Layer 6 of a small transformer language model trained on English Wikipedia (10 layers, counted from 0, width 128). Numbers have three digits each and are written without spaces.
In attention head 2, each number of a token's query is one row of weights dot the token's vector x plus its bias. The head spreads its attention over the tokens so far by the softmax of query dot key.

Query weights of the head. A number n stands for (n - 500) times 0.0012.
q0 (bias 0.080): 525500549491357494488574481368737720410701405623523550301525533430523552637443573334403267572340503530362580410505534526578545427398339379433335595489436605527405511623455489444548599463558517526385632555408468642396431537598655555454466440483668511455628416494541580497588511478548519544571592477537492430375430593440431324463385593555375528511430574364673472317581524453377403611517
q1 (bias 0.602): 544574458514490631344616508464552590222749297605678496318503480277387643750490563630664350349259554467513607569484507622309564344339640470497409587486467471631389544398626602268558434446643329516513377633407464629378624674586433417419364667550490524540716547462411460573600379503612446493359440390493460524487534476553574395663361480606561527479529611371637332629705565439288623443497
q2 (bias -1.294): 539288484469728469394470428503465401477310509515608598509305426445497467394420547371367365494531570596471545443370568676373342676331436479512500600463548509400729600470303579436512418692563311551528424487670489433494480500396608575623598318575380410542532537429651646667506559468543325429562477590546367555462527582586638303481589668645527736400392533517613500454401468612600488511445
q3 (bias 0.462): 566517518372320526488317595630396434451480540413383329569528520627444305725587488437463433583471373528648345475629576354431312597518538409597514480285580378620428560503390688536729551367630586519521439421505454561415516384419651399422477444503472290577528529397649472497536703558483314531556481468628563382448534433452474342482559430435537366476511611428577398584555586485623564495488
q4 (bias -0.796): 601368506586441500437605476476541424387323518568338337616464554408628567313425589400336503702300380450601549326637659465661537394609472612730476442434561535506598442512433386608438494411425667465320347416486503523515401463703545573515491458418473610441503365597695536545345402518475558464566621478289773570366454482636512436484431494500405454384585438418526547586361411224482506393522
q5 (bias 0.837): 384535366459532466532530612594316430520277525417332423567636647494478417460410465558533629619381515520429584545491516687323503592438389645379527665506591376631370457552600543617579611358601637586375476567537574427558432630610577554337417527500322535290438666506563596434236426751500540562484342578658632454378509617539239316569440478545607615453624525544487522546438518390604509604503
q6 (bias 0.491): 283545325564704316593521535389400497500437463528576659556500549512731388506512587688491240593310406507313523414555585532519541509541447478464497534586537392706310537438548453595754581528438497611506602353626722467388469440576304372590582591497479260627467353513485607509423488566531519556627512554554628484690531437534549727426390500722484528487527529485434544647647515599382662500541
q7 (bias 0.743): 456452503406397632555491489609441479345449639418439293582494537674558675554552490562350630459497399637527433330403567471459484461395455491467147710532472539512278748408347453647594510478551687609453518641491517437527430386497652487436341561634473552652581528529472534438461588324692456510645680284417484509677531592605537336591494332306641548380433563437530542440458667423575355494513
q8 (bias -0.815): 466397270572430433329531465690687407428486289424736616639414548677433417188541532424621555673458465398322452575380394629493636416454426733447463566209517410328393587531497396334580277545503655594545540397564525533536376528453656678701416550596483511519556465482483602527417832427531683393482474620588663604464586476497607486607619308507517525379314551351570669347440520599631637415343
q9 (bias -0.761): 369564517414627765549535434580042571545519388703402651349329412387392469587478427363341517414588490594562592421476575507583281460412416570525540385667490648379512516461442477482512576497412484419503404461582614466497414519531416533385371668589444480369431738438519399560310478417384404558605377546429554401763650426544522481444657645729401545523518359540391634481611355534426605452513
q10 (bias -0.393): 638578441489452696559409435466563497433338439518572481447416692521536706482448437387489489347485632574241545381354486437507439579366565542339572695631683329638707482671507582456585622299490631396314572480683430234520571385594399489748608376637659518664519657522430266469646352551493716477598470536406489614595667349689553536588842629500408680646500562612405500493294328519401404453460
q11 (bias -0.197): 577598316632551536456393432459493615607504578479450179511524573528514384472414357160493635391482372642455780465490651387205351548536364542606428525413399459431732451603588631338568595650260801257592585678656667520769374350493367489493500589608438703716617372460552323614368503425493648444395586540410567475470570422316518620555559468403482428515541354510591475511609384493444551537414
q12 (bias -0.430): 451482557459574685573539371532503635410404451626634702368518446565475617491587474500384435451472657647524523428589478471491676616612401488533479289676582503628604561426424645547488580658543719540369642497396492453585257484671523386488593327585545261352618324594452325548403402426386378549638420396369558552430500392391463564579506670638234444541441559438471531358408346597500615497509
q13 (bias 0.490): 410273526359701562500518574503373490684242478576434650406536716410632386428409627578607530339258565645490622454547313537303370583390435425399256654415507590521636532583565684555645392562476553595503573634388558493585336500605594470545460392596361371404600298518570574496455465417489672679452257493613550583503324590733793406630426464542640533382182579383327496641652649721579559493663
q14 (bias -0.181): 603606348651404485397468443431433517476652629507467578521317486805395395457709203458617474397635668527386379370467562788511482510663626588565683479247500452434479286418346665582610489608432670346660607426687369620473639500594451357538406427648497456669584651460556612493291441559335294705431604522257614250320496414704557411596511514643521500430552484599618544450390552504518473561284
q15 (bias -0.284): 473573353514616806617419476613511510490507665459577396362578466227504526603278368469301405569324431448680544639626577350435663613657503578507567524362664517480447424569540569605668625621432497694516467466554488394307611462524540454686594343670450702382518431507530409625701577507386408412718413521573380404454335562598497173454500621675435451525407573441559325382656709540651315451583
q16 (bias -1.085): 522360599349595481327554334373311465642282654452455588668276525603459492280354348399268554562645515520355512572514474594489452482559566583570603456556587549411910664515360680399395352747286493476582412444782529360490414633379531808585670454764394609590270551515561522575483246430365515361466414661389394551479555662540496522383525618461361652489402390577527556566458535550569637441330
q17 (bias 0.312): 550452408574606509378610331326608472430539660554455416512576433402512303399436537685482657432542479455440610564650419598550512394747509403328517429533429337552434583396469363483565429554646432433641466555634357423602636401549435430291542679435675521522456446509442401328381322543494532478724439636407494509455456509506671553616360560425610578665420546500728521509477606440373534455554
q18 (bias -0.049): 607379478567613595527509348557416457471466486588485567648371402514464497419537639514507588457607366516493422484542517616536502394623478436376463455598559612308551638459571426536541391598500408496438477450539472493425383661616448564493627553493544583434546481517628549516564369489510583465566565454440445595557609570594559495488465426272552423466436657577452427325484475409400479529495
q19 (bias -0.929): 469300576436541463523492497492471457473452475494655565365313456576517392387605339360472449514465282568355578434408583628444373492437471489609606598477528644516699511384430545462549485619575374593489571420676402432422355511525530628674583505592372512660467670537561522569495399622528506533503585552351446709581553455536506438503514585597452617384451580581747466457514359619652476341369
q20 (bias -0.646): 500532686392412576365523312494605730465650503527562352557470470551246794318408574694450603651383388338608564434573572476426747448521555580565484433427470516549588530392390561374519465238427450373717507530481660581725643295688383479555480421343310531449439436445457421397419595477378627475342329541562790534368665592566564463563603432490416322490555364268579596459490432586480416417520
q21 (bias 0.826): 387672654643367581344483779573707573418465631362353525397459608666489372541709572507329464548243407545533478459481430411541587420283591585679380717323439490637383397490451410526655729285448517448394543383319497553520392242581504525613451433364633496511437732493348612351711630473579548471475597504528610717628431268622592507418551483321462399472699513421570454666467566609548556519410
q22 (bias 0.977): 459206522450623592567615500404579457418514607524384201493643544497700500676621382616411464486314538391420423574503595468459351440693469394500387600627432467389530438486401524427655479344562507494423540617459626629513631416345395482760514456541410546530294306602578270913447490560410483551525358303615745514372507580564616476564622392530579388571546604546529679549457763606459450468772
q23 (bias 0.281): 541545448394321509515503503421667582430420406509521500356590194444422510541417479509512565430293426561483721468643482430541497443339408471446494424491465455560497488355641429559731619527464433652519443342576490548539520369523583579412574574297517467538403438662506558667517540401488427512380448569309532456461477444514611465479364506578758565421458565629494658781492506369556404254455
q24 (bias 0.312): 464312521438401711363529542474545516616339433397436503430579500493449485667412389493576679394317450590419602578354544380497420384311305595487494586531622574581645364507233353481427376393626385559636353522540426353446678503503608339661581487622452367347304567666448311464357436442500249772561494551665467517538493533480642400627689393575646685643474546570653341741522455549424490456577
q25 (bias 0.240): 493310674387359626363657706421451601435424411517604386558615500288472489490437507544598529507702329663368525497787573369415380427483414648493599602538449480235510326582373445588575691507381602603481569549629466457464230490560464704345648454264384518581537541490510537523794375566473324330580570402317384456490398335490507667556500407373807521619549591634485521562490661511551425510400
q26 (bias 0.621): 567786298264478725654763657536461557288643500549470293496474471504253341605584213544426512325416399695572607372357549546697358403659458504561511422588404572554442474833639564518711550496535556419423655414335617575628583568551610508540281464622540396428740481538602284518514608338638611353717552553568470549578534511592489410477288519431481542477676767429500561357575442650470816444466
q27 (bias -0.445): 532566711534448311440500698465530493500529319304658318261450635398227425391599436385594301561718525508661232550409515560561598304585738464507374417422504291669416203634517624576365583511500611374567437417437367469572415456613432373577617630325560444465353358408380553390396437455442594561592419382357518420372511318553662431440724744390543610545503374351488393373507332354706458306661
q28 (bias 0.465): 493500539561706433372493465619379540510514600296430619569544571358528485328530486394675813332314624399627533568310468561510503616507549575434517479687462543507290572355388493596536500479422514403468563711652534678369477430342222397347465360616540334470633459370379541459372370351459377390665513708455562183339462223371524534447503445315610368691371554668596518552427600515531629536382
q29 (bias -0.219): 535664722453559487377414327503389317531382471428540558575564506682718376562421608616677575426510357613522476751458497493345546588257415526612616329407413531544581490484618490574547292490390725424391406330563381680522406565497581573475578594510453404514458656510589672729500503497445696586431524520333380474522426585484307442457624396452419375477519610550611385533643806387468488317454
q30 (bias -0.000): 674568523354339356328584547618504389514346649489364768493687639608246447444409442471426366519398481536338480500587462708511545611568496324679334381523577396500457429552817586450700477549444696720486608688544430525645990801464469657302519616272374450648492422583445369544521529525343426425375483466485455388323637448496426560481609384682537666481579551518397315661403425492485636721665
q31 (bias 0.147): 436590524472678634358500695445364426510558348446661599604650431719630581655559542610450304423394513467591596701503521232460541620503377390302220487617533438392337520608426341558464643581545780481384425415410407706574459449395521254419486490523510535558252405400460457371516549532470473600734554538500544503651456619556507480902543327477497452624571571535611572480393458471530552484289

Each question shows a short text with each token's key, already scaled and adjusted for position as the last token sees it. A number n stands for (n - 500) times 0.0027.

Then comes the last token's vector x. A number n stands for (n - 500) times 0.0061.

0 "h": 430408601350346693722697327273729253613386357485435525583469543450632388759744820274461253509609
1 " I": 538369552235320712718765320370778296674233445495367470619373567535601414714776757417435288574484
2 "I": 686471491250348768697729384398711217703299409559456409615401607561572383662827788438483321558513
3 ",": 544524604323363806702725394382741163593405417505494511605364450492666319724734764270573290570573
4 " acc": 490540389289413678744710337308686202573252308485613353599320532576661340778762695405438340620544
5 "om": 314609425535379629758788377421801276658323453654497479705316504587538464665751790422585357526586
6 "p": 442604318421350720653726372427857164577324323626457468557413387634571524679701696285512251547503
7 "an": 601488359509429628604695361399713106591380472555329549523347502587592520559691880390499293539585
8 "ied": 567522313556406620649727340363769266593363523533420622465450444565608464689767809288468393645657
x: 502657386428474469529727638422325390538400483502502408691464576412565584639476368647422685680510448518530507494336484447555592567411509448274408563595392729433414493412342584539527686534533490652594440536650477563372568530450461559525401479516430332556583401562526357553476467349575452386582263762651437540474432505552433351528395423443591566653434546488605598463430622563657468559540
Which token does the last token look at most, and with what share of its attention? 3 ",", with about 60%

0 "ly": 428426607337345709717706329298748233620387358500466554545469530456639390789741831258512277512639
1 ",": 482540632293338763709709403392782133588414397525478484494420498476647352768732820288573256629594
2 " the": 589384522343410826706753383299766195606320407419433467577400558545642400729754854312499364629537
3 " ass": 596441479313433640756695439380668169703195326487565336733323535524637327769734769304497312616541
4 "emb": 521520381468400734721611494358628269691289328533650203694341523537582499757858692384537369554557
5 "ly": 454568468437356754647714283422726228575256413526574419647338525452602491739813796322710415578592
6 " h": 367744406551373709742649334248791289705206354464406549636236511518552390790810764368460354599453
7 "all": 492701252551316674724826390406690293600269441581331499617206469469524418780841791392420359565548
8 " is": 564574383607347677694755472337695216577290423420411558657273399614697403774762760303496344574527
x: 448401477385561848631545699428559397586393555575354551542521819490548543522419490450382627546480549427459519365478700484495326474618414486397306730577495396571353515611229524674568368427495477388476530459543456481198494550527413581498526357491489528520493499569487377504349401530545373439499417500644318525524490457453449629479458549574393477378433469539494633456474470542513673620636
Which token does the last token look at most, and with what share of its attention? 1 ",", with about 40%

0 "wn": 422399625335363698716688302284712243622407360470451572576478529460635397760718813266477259474611
1 " h": 576294659284362653775671367293801251719163394464295357648303557490538351796791781386426309572478
2 "ouse": 633312558263397678832721438353652293566281387488437528739353507418507499804770787357535353551513
3 " were": 562496622366351691731721452328711202539386391381463427613388499513712450822754833207512360576546
4 " also": 536525573479374707741725422329742138517297438453580519664380513528647431721725804263566362473514
5 " in": 417522402313289748712679447376764135637369467439528468643247411565606237832721823309490338629470
6 "st": 359598424513304668781732359327772157640320406492345423649273484675503517705734722423539402566612
7 "all": 513556324546377647683739275464726210466371372535331576549365479523526438659805773394556294507551
8 "ed": 613555348535398703613709346403862168498274440538422580513442404543597386718816815321518312555590
x: 563579396358587485623576686474488536482419562574438435835522499482689605488538418506305604569610534566405567507497508479525460537529544483302383417530286661388374620500494525600552647483490488676710514506555636551291539544437413590526506456589476417501599368547587342471445637407662549383547215712603525458585462755416397457623511447514542580476362553480481450514571589518619578543605
Which token does the last token look at most, and with what share of its attention? 3 " were", with about 40%

0 " bu": 408317653341371712728686331257687268662345321429472576587469514410650368763767805291457286445590
1 "ild": 489319635258411644752716359326691241573289419485351507685442593503520433757824770336537259552544
2 "ing": 656354577361354692695793291394734200539300514473403482627383560473483445668762767260593352503568
3 ",": 543511610311348765730750377371733178550426407460485514577356440449649337767747821263556289571571
4 " which": 523496560330427791786738402362794214553345322501574503609286456503664395744796805209525339574555
5 " was": 433543512451353793704761472314743182574325433402621443696320454565675418755755822281531405511561
6 " des": 366626229476438619681763481361690187701294460445432458672325491627666386808689819345389301448560
7 "ign": 490555229499467745713658289352694368562323463545363537521337435509530419734822867306462433564533
8 "ed": 546572360565487704718749357399736215591357520493466557587340363544601397714808805238553417520594
x: 452591409428602548508562618342652521515403475560470433655398723533657627513531460501443576578653611508517575377445522458506502707453616573297400512477391618489621494470380527620342457601565520529591447607684567532268647419454404540622506441495594438560666403597394349596501628383713485350583249754667331414505476670418538405538388484615518523580488571615512550562579537542676445552592
Which token does the last token look at most? 3 ","

0 "ch": 432392606331353698718708307283707255613385348477453555575475541448624385763740820282478265518617
1 "it": 588405562395384679616780441475721164623278449504342494657327592514518465611874821390475290489601
2 "ra": 728459444411338649571750372366722220482287394596460387657430607490533421655836818488523237575484
3 "v": 552590391446414561616726396408736301511261386432655361662361594526568354463847787318496262529563
4 "es": 520556363478442666645750302384783232512280442463644417640375437491516499638790792388589303586569
5 ".\n\n": 483441514399457810689793398354729212663424412569512524642266410534710386792762811232461247541612
6 "F": 328683299433223769632712343383799257631249430571456541524338550612609417837745820366488302551438
7 "ed": 552588320469374659732689352332663143566292540512304505513363548612632469623799817337420390600617
8 "eral": 577604369492371728723764314274721252583271409408394548460310494620487423810894769346555364570688
x: 555756526470546406489566727394658480489468547433259599531657628555670516562456411554471523575432399450494412463411497448517501469489466559490446355488491584672679614572363498558415488600607590577639487616583424591514511670398339615634465584410544547658588425472514456676379465562548449400542513689593404596513385485650581542708646511301529626557471642483464350303606442417438333404444
Which token does the last token look at most? 8 "eral"

0 "'s": 417420594315356744709714340269739227617393377464477555548481539469652358778727814244467279520608
1 " de": 546334604183335705749687406407738127641315436417339477721447542514596303775719799381346252624431
2 "ath": 648378594309401659670743398404662350635339420468466491667321495523477406702779783212496360463577
3 " in": 597461487228279782690691435389775155633341446431559460642284473510598246807784778312481355647464
4 " ": 531516479391325724542729348408642251612417414601555387633340523587766412813782705397463366548507
5 "18": 336569345464290758660637342464743181674411431586532309626266389518635393748790667402581453527550
6 "2": 360679347513314742661693344400719272608340439573414441603271393499635346667813686408556376467577
7 "6": 508535349562309772735751359405703228598304407488369528637305372448590336702872749323647413482597
8 ",": 483471406517383790726766393359670225571407402490472470659287370517671356771778802285569327589566
x: 549377443389550776640399673434530522525507553694594636627467660491662671506487349553354551627509523520502463319496622591442438528488342509475417424509439453435485527481396507430526508600514359558495474516465577468515460469454496532442520441583567609561737437566489517571568327515630532431602539443426520445540160654701617467590488536530549628506533472541599565591309381548377583561435
Which two tokens does the last token look at most, in order? 0 "'s", 8 ","

0 " c": 409373604336359688767676319249698231631372316437454564587453549462635393795776758273437265481574
1 "ar": 597301666295317593755679397358677249644331394472333428556416514496496491762799730469558312632565
2 "ri": 724396529398361591683737325292715248570299491593510451724395564410548370695691854464508356416576
3 "ed": 579435509422370669519751378391771229566354442538567384618371492510573447744797665266541347523648
4 " a": 537494442358445780640666354399725253676343412473598362601288455615625422769776795318544277583465
5 "way": 424604479388377680699822393318708254537303495401569446649279494454541360708855734324552347547598
6 " and": 451521523389345682730684383390784160551350371505521486578188447473688350817764847213550288542548
7 " d": 517693291560393652758696347416761237707245388446355629515220517597593455757703779370468320602433
8 "est": 625553252601380631814676352300688261629321390458420555452333471583486417697777707295491310541523
x: 533475490269575485512323484247463456269431412137515541458678518492369526582468477469446683469468609465589426505622402622445579481346497401511450417543390516605590479525505450733460435706386583639412645687623430500427482442331540564450460555520475404596504520396322556485709620223629427584500503574564529490479589569465551604681444525490450525457430498670547530415695473449463517280353
Which token does the last token look at most? 8 "est"

0 "t": 436412608340356717717702314289730236613383362488442547567482546454635390779741820278472259500625
1 "ier": 524391580409365666635769388383785316564290444456353494662439571509457409689789873377530231585623
2 "ed": 598414518428420654597733358381801215544333461481470400684413549477557354696876823315465281558603
3 ",": 532531550338335699696708349424781136546385435471480486606359437483658330721742799291588326583552
4 " p": 463606388384351681672747359341772204650190309503580347644355520598593414732763802278447428552479
5 "ed": 334516402450297691634688401391716190579316509537528342619281491535603484677675797362571394557573
6 "im": 386641316471440600689670515375749309554326333441404528569365522548636421647831849376610344633522
7 "ent": 506603290586355618665778404378706292594289426544287617502413503468571528700776799470559338513501
8 "ed": 542480352567434620563728368376782190520379454549452600451442434559611414735888756304469302638630
x: 529629437362551572546618656446313472576361564539479479671386656490661547622493487585330660612682485488499516573306519444460525566438437568359391542555406678449412537491507527625578566511408432575686506547643679613399520539466437550511429423538560435515645467571583257526508483541548547267559151662712498499559431599543424332559593451405516575549414601527507532568481653550695406479566
Which two tokens does the last token look at most, in order? 3 ",", 0 "t"

0 ".": 461516631313361772706749366326760221642445361536475505535460491476664361765751812252467266511640
1 " P": 561368606320293699648710352335779190632223418524386404648428573571589404804780811298408368532453
2 "ri": 723358518363277660690716373289697229613283422701537436715356547475567342737706783527409371459537
3 "or": 627424480437325796640745297507755349678311341553604411621357548534494461806799754334604339545610
4 " to": 555559488347297711619656421377841242637378426510581501589247469539684337721780757219521301623553
5 " the": 435554426389379801670774385264781207605371417364587399520329495600652413721751787327518389651554
6 " b": 383750385464310693739699411290665188757165356472436537579231572605688394716857679400479316611458
7 "r": 489653356562292710712709342342711217534121425558316568612288380516604463702810755401472333618544
8 "id": 636651311625380695721840447458704265556239448591378530541295462527570471721774774335539372535542
x: 418563579572413534521510506529630393477570465580387505625682588481491529597407555520652498481572447523480558502626494398373417558492481544348337482405330562588415434384549536377488270434495518574540505504516399459641626523398351528607396479517782425325522501569349425738424604395621341451574625586571386535666429769211602599704458406574362619489400558601473271582586473554573510644649
Which token does the last token look at most, and with what share of its attention? 7 "r", with about 50%

0 "il": 428399610316344701719701317292729254634422357480458573568492537478632392778742820290470268504626
1 "ed": 522375591405392669636698383382834214570355473521337510600378548473583438738856759279503269604597
2 " c": 583365515351402643816654340325736202647247313410413330652301583553589412763846748369444269541469
3 "orn": 603483525294347692653681470341630160655334338452656268750394486485607365679693799417487394614536
4 "ice": 542510450347396672711722268420688254618320407445638316688333499440593478745877736391597346548565
5 " that": 494537602357420782747767346400816223645336342564574465612171453518722416796806759256555338589609
6 " r": 419732407523349643696684391320736217716238449487441443637256480656585418764748829423508296563508
7 "un": 561631362461400647785696410368736170620250497438339557568261443543522463734765706335553365474531
8 "s": 543604361572395609615789369426747204456312443530459635517425461549635457652767839331561380608575
x: 330494437609464551584582717478470508345367472595547490610419697656638511541381565466539599610525636534479517670337416431374360572482592510405434628434341665520280483394392603690619551428323452391617612403546483450451546427437512362521514380523452618486574328458479355456473350568554420339592277620460404528508546672520435550466501460463499717639434664656463552413565620466620603604503
Which token does the last token look at most? 5 " that"

0 "ch": 432392606331353698718708307283707255613385348477453555575475541448624385763740820282478265518617
1 "it": 588405562395384679616780441475721164623278449504342494657327592514518465611874821390475290489601
2 "ect": 714440472453357621654755370405667268505350366552442391686350656530434478690864714361552260580569
3 "ure": 661461389411455657707667295380732268513271413437600348661447475443504466712885874326593290575506
4 " ad": 514519447343446657740633322276736233674242385467611394664256513514614392786752887377446361642462
5 "ap": 334584438411364686719686492278735240659389369513509426652298512640397517718773801434615292493576
6 "ted": 391668449569442562601681313395766265624372506518427505599338470616564481827856727296511322614642
7 " to": 427556433496345676664706408392832248624390436501457553591292366550704352727730801197501299589508
8 " V": 636538268504298753684689403363705319671216500452418735471295447674667360719802785400332386561485
x: 350537445450418418496650856445573414497601398382536360594353370519514540566504553671426396550472557532564553431456578353663499294582453498595420362441492463607604437694442549638475587495532583540268638408556477574455375561653386535470383403622341565497561373520446513416545429491656499537483573485644587424528541612514486453518385416403251363343401522539526607548466406425489468534618
Which token does the last token look at most? 8 " V"

0 "ing": 418403582336351702707698302284734248616408380503455562559476525464639403766724804250488267503613
1 " p": 541309582315339652657728375322756219691136319449423409653396544563567382770799805306446366526486
2 "ar": 697347593332363623706717314340707261651332505482499435689335505481481483727697728473580310617592
3 "l": 588407480290302669624675285376746203617342419568701369620314642551518532637649818381556390603607
4 "or": 455521398465396730610657324531680337646303357523663399589363515484481495713806843373630327561558
5 ",": 489511526385353703688710383404734130544405413481531537628275403483658353732757797267588309580535
6 " and": 460472523399365746701751422400735187580355373503511535595244449485652360777739877198525312514535
7 " a": 471625393496438785676669372388746212656317382480385515493244457711622430765762793302521313575446
8 " d": 618585271597366677734684378404728229760216390441437709468221487598636428764740776370455285613448
x: 367499451516349451448566807365510668544405477433589496620579581488454479327502510540458656568494558428547672431312473429652462393494588567465348533480485560379376396606433563509541397654463562561411482693502442515525492446446424543556430465640540402471548502392550564513568573480552398711399648479487461569679359620390367475486517540464221505304357517754489481705697529397491357570421
Which token does the last token look at most? 7 " a"

0 " f": 405372601321361710737686338280732263685360348475452533600463579458634398810713802259486245488570
1 "ram": 513314641241452608742777364378580243663241532467378528678350569482499347702836747378504399652626
2 "ed": 606414597438378773611749409414767160627313480488454517632352492483583390706893745273492325550610
3 " by": 582408541303310753726692432369787151677436468470515458616331490534673357731734789236501348574592
4 " a": 523469437359417854695699366403742221686339396481621378623294476662629400787753768325513314569506
5 " d": 353675343432382698751697362400732229749224383448538382662199526558613407762745766372452273603459
6 "ent": 380602284446329649713724424314629287585399414453371413661320475536520470726839716357403377569548
7 "il": 517583309445296663671715291423721299541400391429391487550365473610451372723916831421530352569617
8 "ed": 595559334567393688571725314396803216566332441509436582518401462578588426675860817320552325608667
x: 529756359426500447495622683425446566563464547531571405758467694587705569534559415568326686603602449540488530592376464490554587572505469526357408560495450639518393485444492511517564650411438389570674517589585457579435551528440517638585381404593541364550656333528556331513481561514466530253527239755632414439618521671485453408599618447505578559539412496445534487562536497476547561554669
Which token does the last token look at most? 3 " by"

0 "ys": 441392601344408701713713306288707232574399327491471549592500527455633399740730832292484265507629
1 "is": 471395547380420692676693283366710169513335349432375464657529564507570400679798892329564238526629
2 " ==\n": 542517616260425841697784437357736176663424415547481543608354418506701368792783805238466278564595
3 "F": 668512385369244795630710347406812250640241433578563313688393622556584403848727840389504295540445
4 "ed": 420470396411379666715677338351648143566279551511695405654403575583590453640793838360428388587623
5 "eral": 421529407401370733708760308284726248578279405412582388586343532584481406799881800354543356567685
6 " H": 377724351473271683684715328293708316738167453449350514632292464530592332740844808386373352534489
7 "ill": 506653242454317614758772339418707241613312361443376414640312434559484437702810827351505368497562
8 "'s": 547682348557413733616793294299765213603269441415400533541225459625620348752784780272467390595548
x: 493291489415455449494446766343493563651501500339358628534519841366527486416554375452417547483499496492610548547354428487444398552560494607507453460462429579634415591466431448715565295419520465455510535637527477545335513604457392590611462394529265453506757385599508383443418451479483515345562589517560494601486364507656632518512475393406570687493526545544334439427508476527633421683500
Which token does the last token look at most, and with what share of its attention? 2 " ==\n", with about 50%

0 "ain": 408409613322361712728697319282733249615414360461455571569502522474609418758727827265501262495615
1 " ent": 476321632221458646797698395352732280727319323406341471685347632530577436755797810480418281467558
2 "ran": 750382616295319560660756435379661242670308439502461402658243447482484403781914681438554208490539
3 "ce": 582445494396362701608747320444693246644308490479561405707426445492496384683802861258642385604590
4 " is": 534480591402313661748738455335700222534323402401584392645315439520691410776785743259512326588532
5 " a": 431552431394431792671695361393706201681319397499594348587274441646646403806736803340557282577438
6 " two": 383610419435358740703651392387676215675362411486452369637201504611693383823899748241509356529525
7 "-": 530582413550305669671664355324698159679227392512405507558181438523609310701804748191530353626471
8 "t": 633530328635264648689721375378794156581196361453455631544404487607641461768803793459442256454568
x: 330619524509385403616657694470452729353367475486466565537504390441625461511519599682530634466440634538641524677400663404494446288292527369462446626543333518606296499519357669564467386546429520537730501473548594449347441546505516543511425373509582500432459457582539695442427524510571471631481394487461467422712502380479452649586446397475373419512310535640412552449515460319546742278427
Which token does the last token look at most? 6 " two"

0 "st": 412389613338368705733682304279738251602377344462445559579471531472613403775753810262484282501596
1 "ru": 687357487358400585583693489288679196569317454497275396702416516468452444684836780385481219529417
2 "ction": 660451516401444620656704296386675279551269390429461398760424495519469457686868793290514278488591
3 " of": 558448543284332726631720380362797145630438441458510459557321534586655373728766901256501321610599
4 " the": 527499457361410805686744377289780198606348409392596402567346522603662399721746848313485340648552
5 " st": 327675450474327716870629316270774202689196401435596364677226542580555459783814797438412332561497
6 "e": 375683255448321620653737340349682252553199466456350471559350559438568360704671896401489289530507
7 "el": 449568345501429740662751326437748273550222372562369509581364469567552467697831845322553407532582
8 " work": 548636237539444731724677278382666212674272321477404602602212480572593455687774767273563353521530
x: 452378443582340529647582617484630528650401343444373520620662627583565561632557480385500684571420495448320693533394406479417306535467450447410449443370434444447565527581332464444400375709620491245554569517642456628502643456275564723461521494587485465561499473497390505506484535512650488356458562640388350491572507614770454425423522439441399682490537574544503382427585482450652557618600
Which token does the last token look at most? 4 " the"

0 " h": 417371622343356681741679327245721270639341334445433550576432552449612387803768786271436282513573
1 "igh": 582346644284366617733720425407752278662312434383294605656391537474522491858871794395571336441567
2 ".": 506562623293395781729786393377786239664428354540499550573358405503660334760806825256432262537652
3 " The": 606415537342391819711745391329733216575349391391493386555388552568646443759747839298514366619544
4 " t": 495633513370279730677734369252730192660203283413597336674249559635607360704767734391369310556539
5 "end": 249598379481420734751766357404733235529214458629581491646277433583555452652818690349423341594465
6 "er": 359545295535395754649727381454758296576266513573416421550335462541505407697892832387628346615627
7 " of": 494594423484275713551732414410766139667383473448415500504234440644650345704815879339515398654597
8 " cont": 629478281577294681707816372395833212660242321501414531556249456629645452810637770306508301560602
x: 424329549588469297507588611500470622446396402316373546535588678469493373315478396654308635514505467462552349523578602508437489320506399497355281589587323500677449407538391544461294389635490386398622423622656452371584420442416540544574459360484563415497544383445609459608599541628692494382433676379548411411531410508616395584505371390453328538456321581487479583598560504363400551591403
Which token does the last token look at most? 2 "."

0 "ision": 430402627342365705709705308292723246616406370473470564566495521446636394772732821257495267493631
1 " who": 460419633235384779735710317336847217633327328525391518569371474463644371788775820250510365494583
2 " had": 552377633309350726647696378336753141658333388532449474542325473608645397763692708320469405490609
3 " d": 599476440409424643735715371430773244729228421475632273731226523587570397779708766423443321626452
4 "ied": 499445451374420703676777365424703325615361474545536425703355452584568406789750798244457396704671
5 " in": 395524420343318752759721441422790191623368487495543466620236440565617251820793842311473378623505
6 " the": 418572443424388811651802388319755215609413426415483418497328461639665420738760777340509387688568
7 " F": 467652255448215753630729393371738258724187453570330642475303460610632382801737784394443269547517
8 "irst": 672558312602364695734763346405788178656265440473368572488324393647498459767838742391524324621565
x: 551682460608490403501511518287394544509390563398291587592668438542603547656555465513530635560449466427662520504349476563620425423362680493516398624518452676518382361547506497515429520573401604459419658558509480407559590604381434615681427604571456453638624452484590538460432636377717452375613541472678506524496302615619514676637627271520323517507607509715569601505516436367640434541495
Which token does the last token look at most? 6 " the"

0 "ater": 410387634354361692724703323293706265613395350439452576557489530443626379780750830287491257493619
1 "ial": 478386581326381719704711307286718251612386355481428498595468515481621386786757851276485263517645
2 "s": 577388566416429690631772345393758254529243422468432431651342502444534403673786820285585329560577
3 ".": 520523624337428802734796399386755242637396338548508566603320389490651353747831807243478258537626
4 " This": 558481557338416833722725353393718220631347352459586406642362482570668366767740863277534334575546
5 " con": 403638409381321692718661356315706215706176343477641432620240503582630380812728760407502326624500
6 "d": 410685436487328689690693425405667222551283415480343491614269413519507374814748859353556371573473
7 "ition": 497670301501427704648720370375672288614307478498377533559338454488584436763778808309590386531471
8 " e": 610587363500414671678648369302823215701292393484475633467233394605713363699808864350474327432423
x: 301374408317468477470553710357485569604421629489530511523777598617448474371401529501480377462452531596464520608580670375653253625410328449383592427514428370528652517524394601702604475476433311370408441657592723531355383498513653411452563546507457450527590473378393594438450702563631348477385552534436449502397439556509599553556457567531511663418389577437506481581585487329582531505479
Which token does the last token look at most? 3 "."

0 " an": 404407605280374793715709366271712244663377347418477590567480515481651332792732802285471289518560
1 " o": 475266569221340707658720364293732284749368374488384433662412598521629373733646737422480282536439
2 "cc": 657390443205310692703694365367664264592245400527491515683370536572586266773740681370479341609584
3 "up": 646525507419343669691686374414813254602360482598605419709338489590533477693703741376577300587578
4 "ied": 537539459500367667581761325386757322585376535572581412639387461512599359764780757265580355628600
5 " res": 358561354395402632813616424300730261676275386386540430638294555654638442818715803365523352568519
6 "id": 372642354496383682762731369407701310547260488622352434645266537521492350738789867401556343539531
7 "ence": 473630341478411646661704349386664275503353382459415537594349482470513459785860830331641291582521
8 ".\n\n": 519478412523480796674796392345722220661422394571493446602252397581734404792767822236458237538615
x: 629440409503415654527536782483510512477656451600535531549567573590605506407439472515371494576440472418524494478701525491410571556462523551372524454506603439583611659544471411455423400695577300532570349549313589318530306469511536325508489320474385543566665400484570537597421471502535459440565572413527509496390204531806470360534444558467445595378446582478570524589376397482453497456561
Which token does the last token look at most? 8 ".\n\n"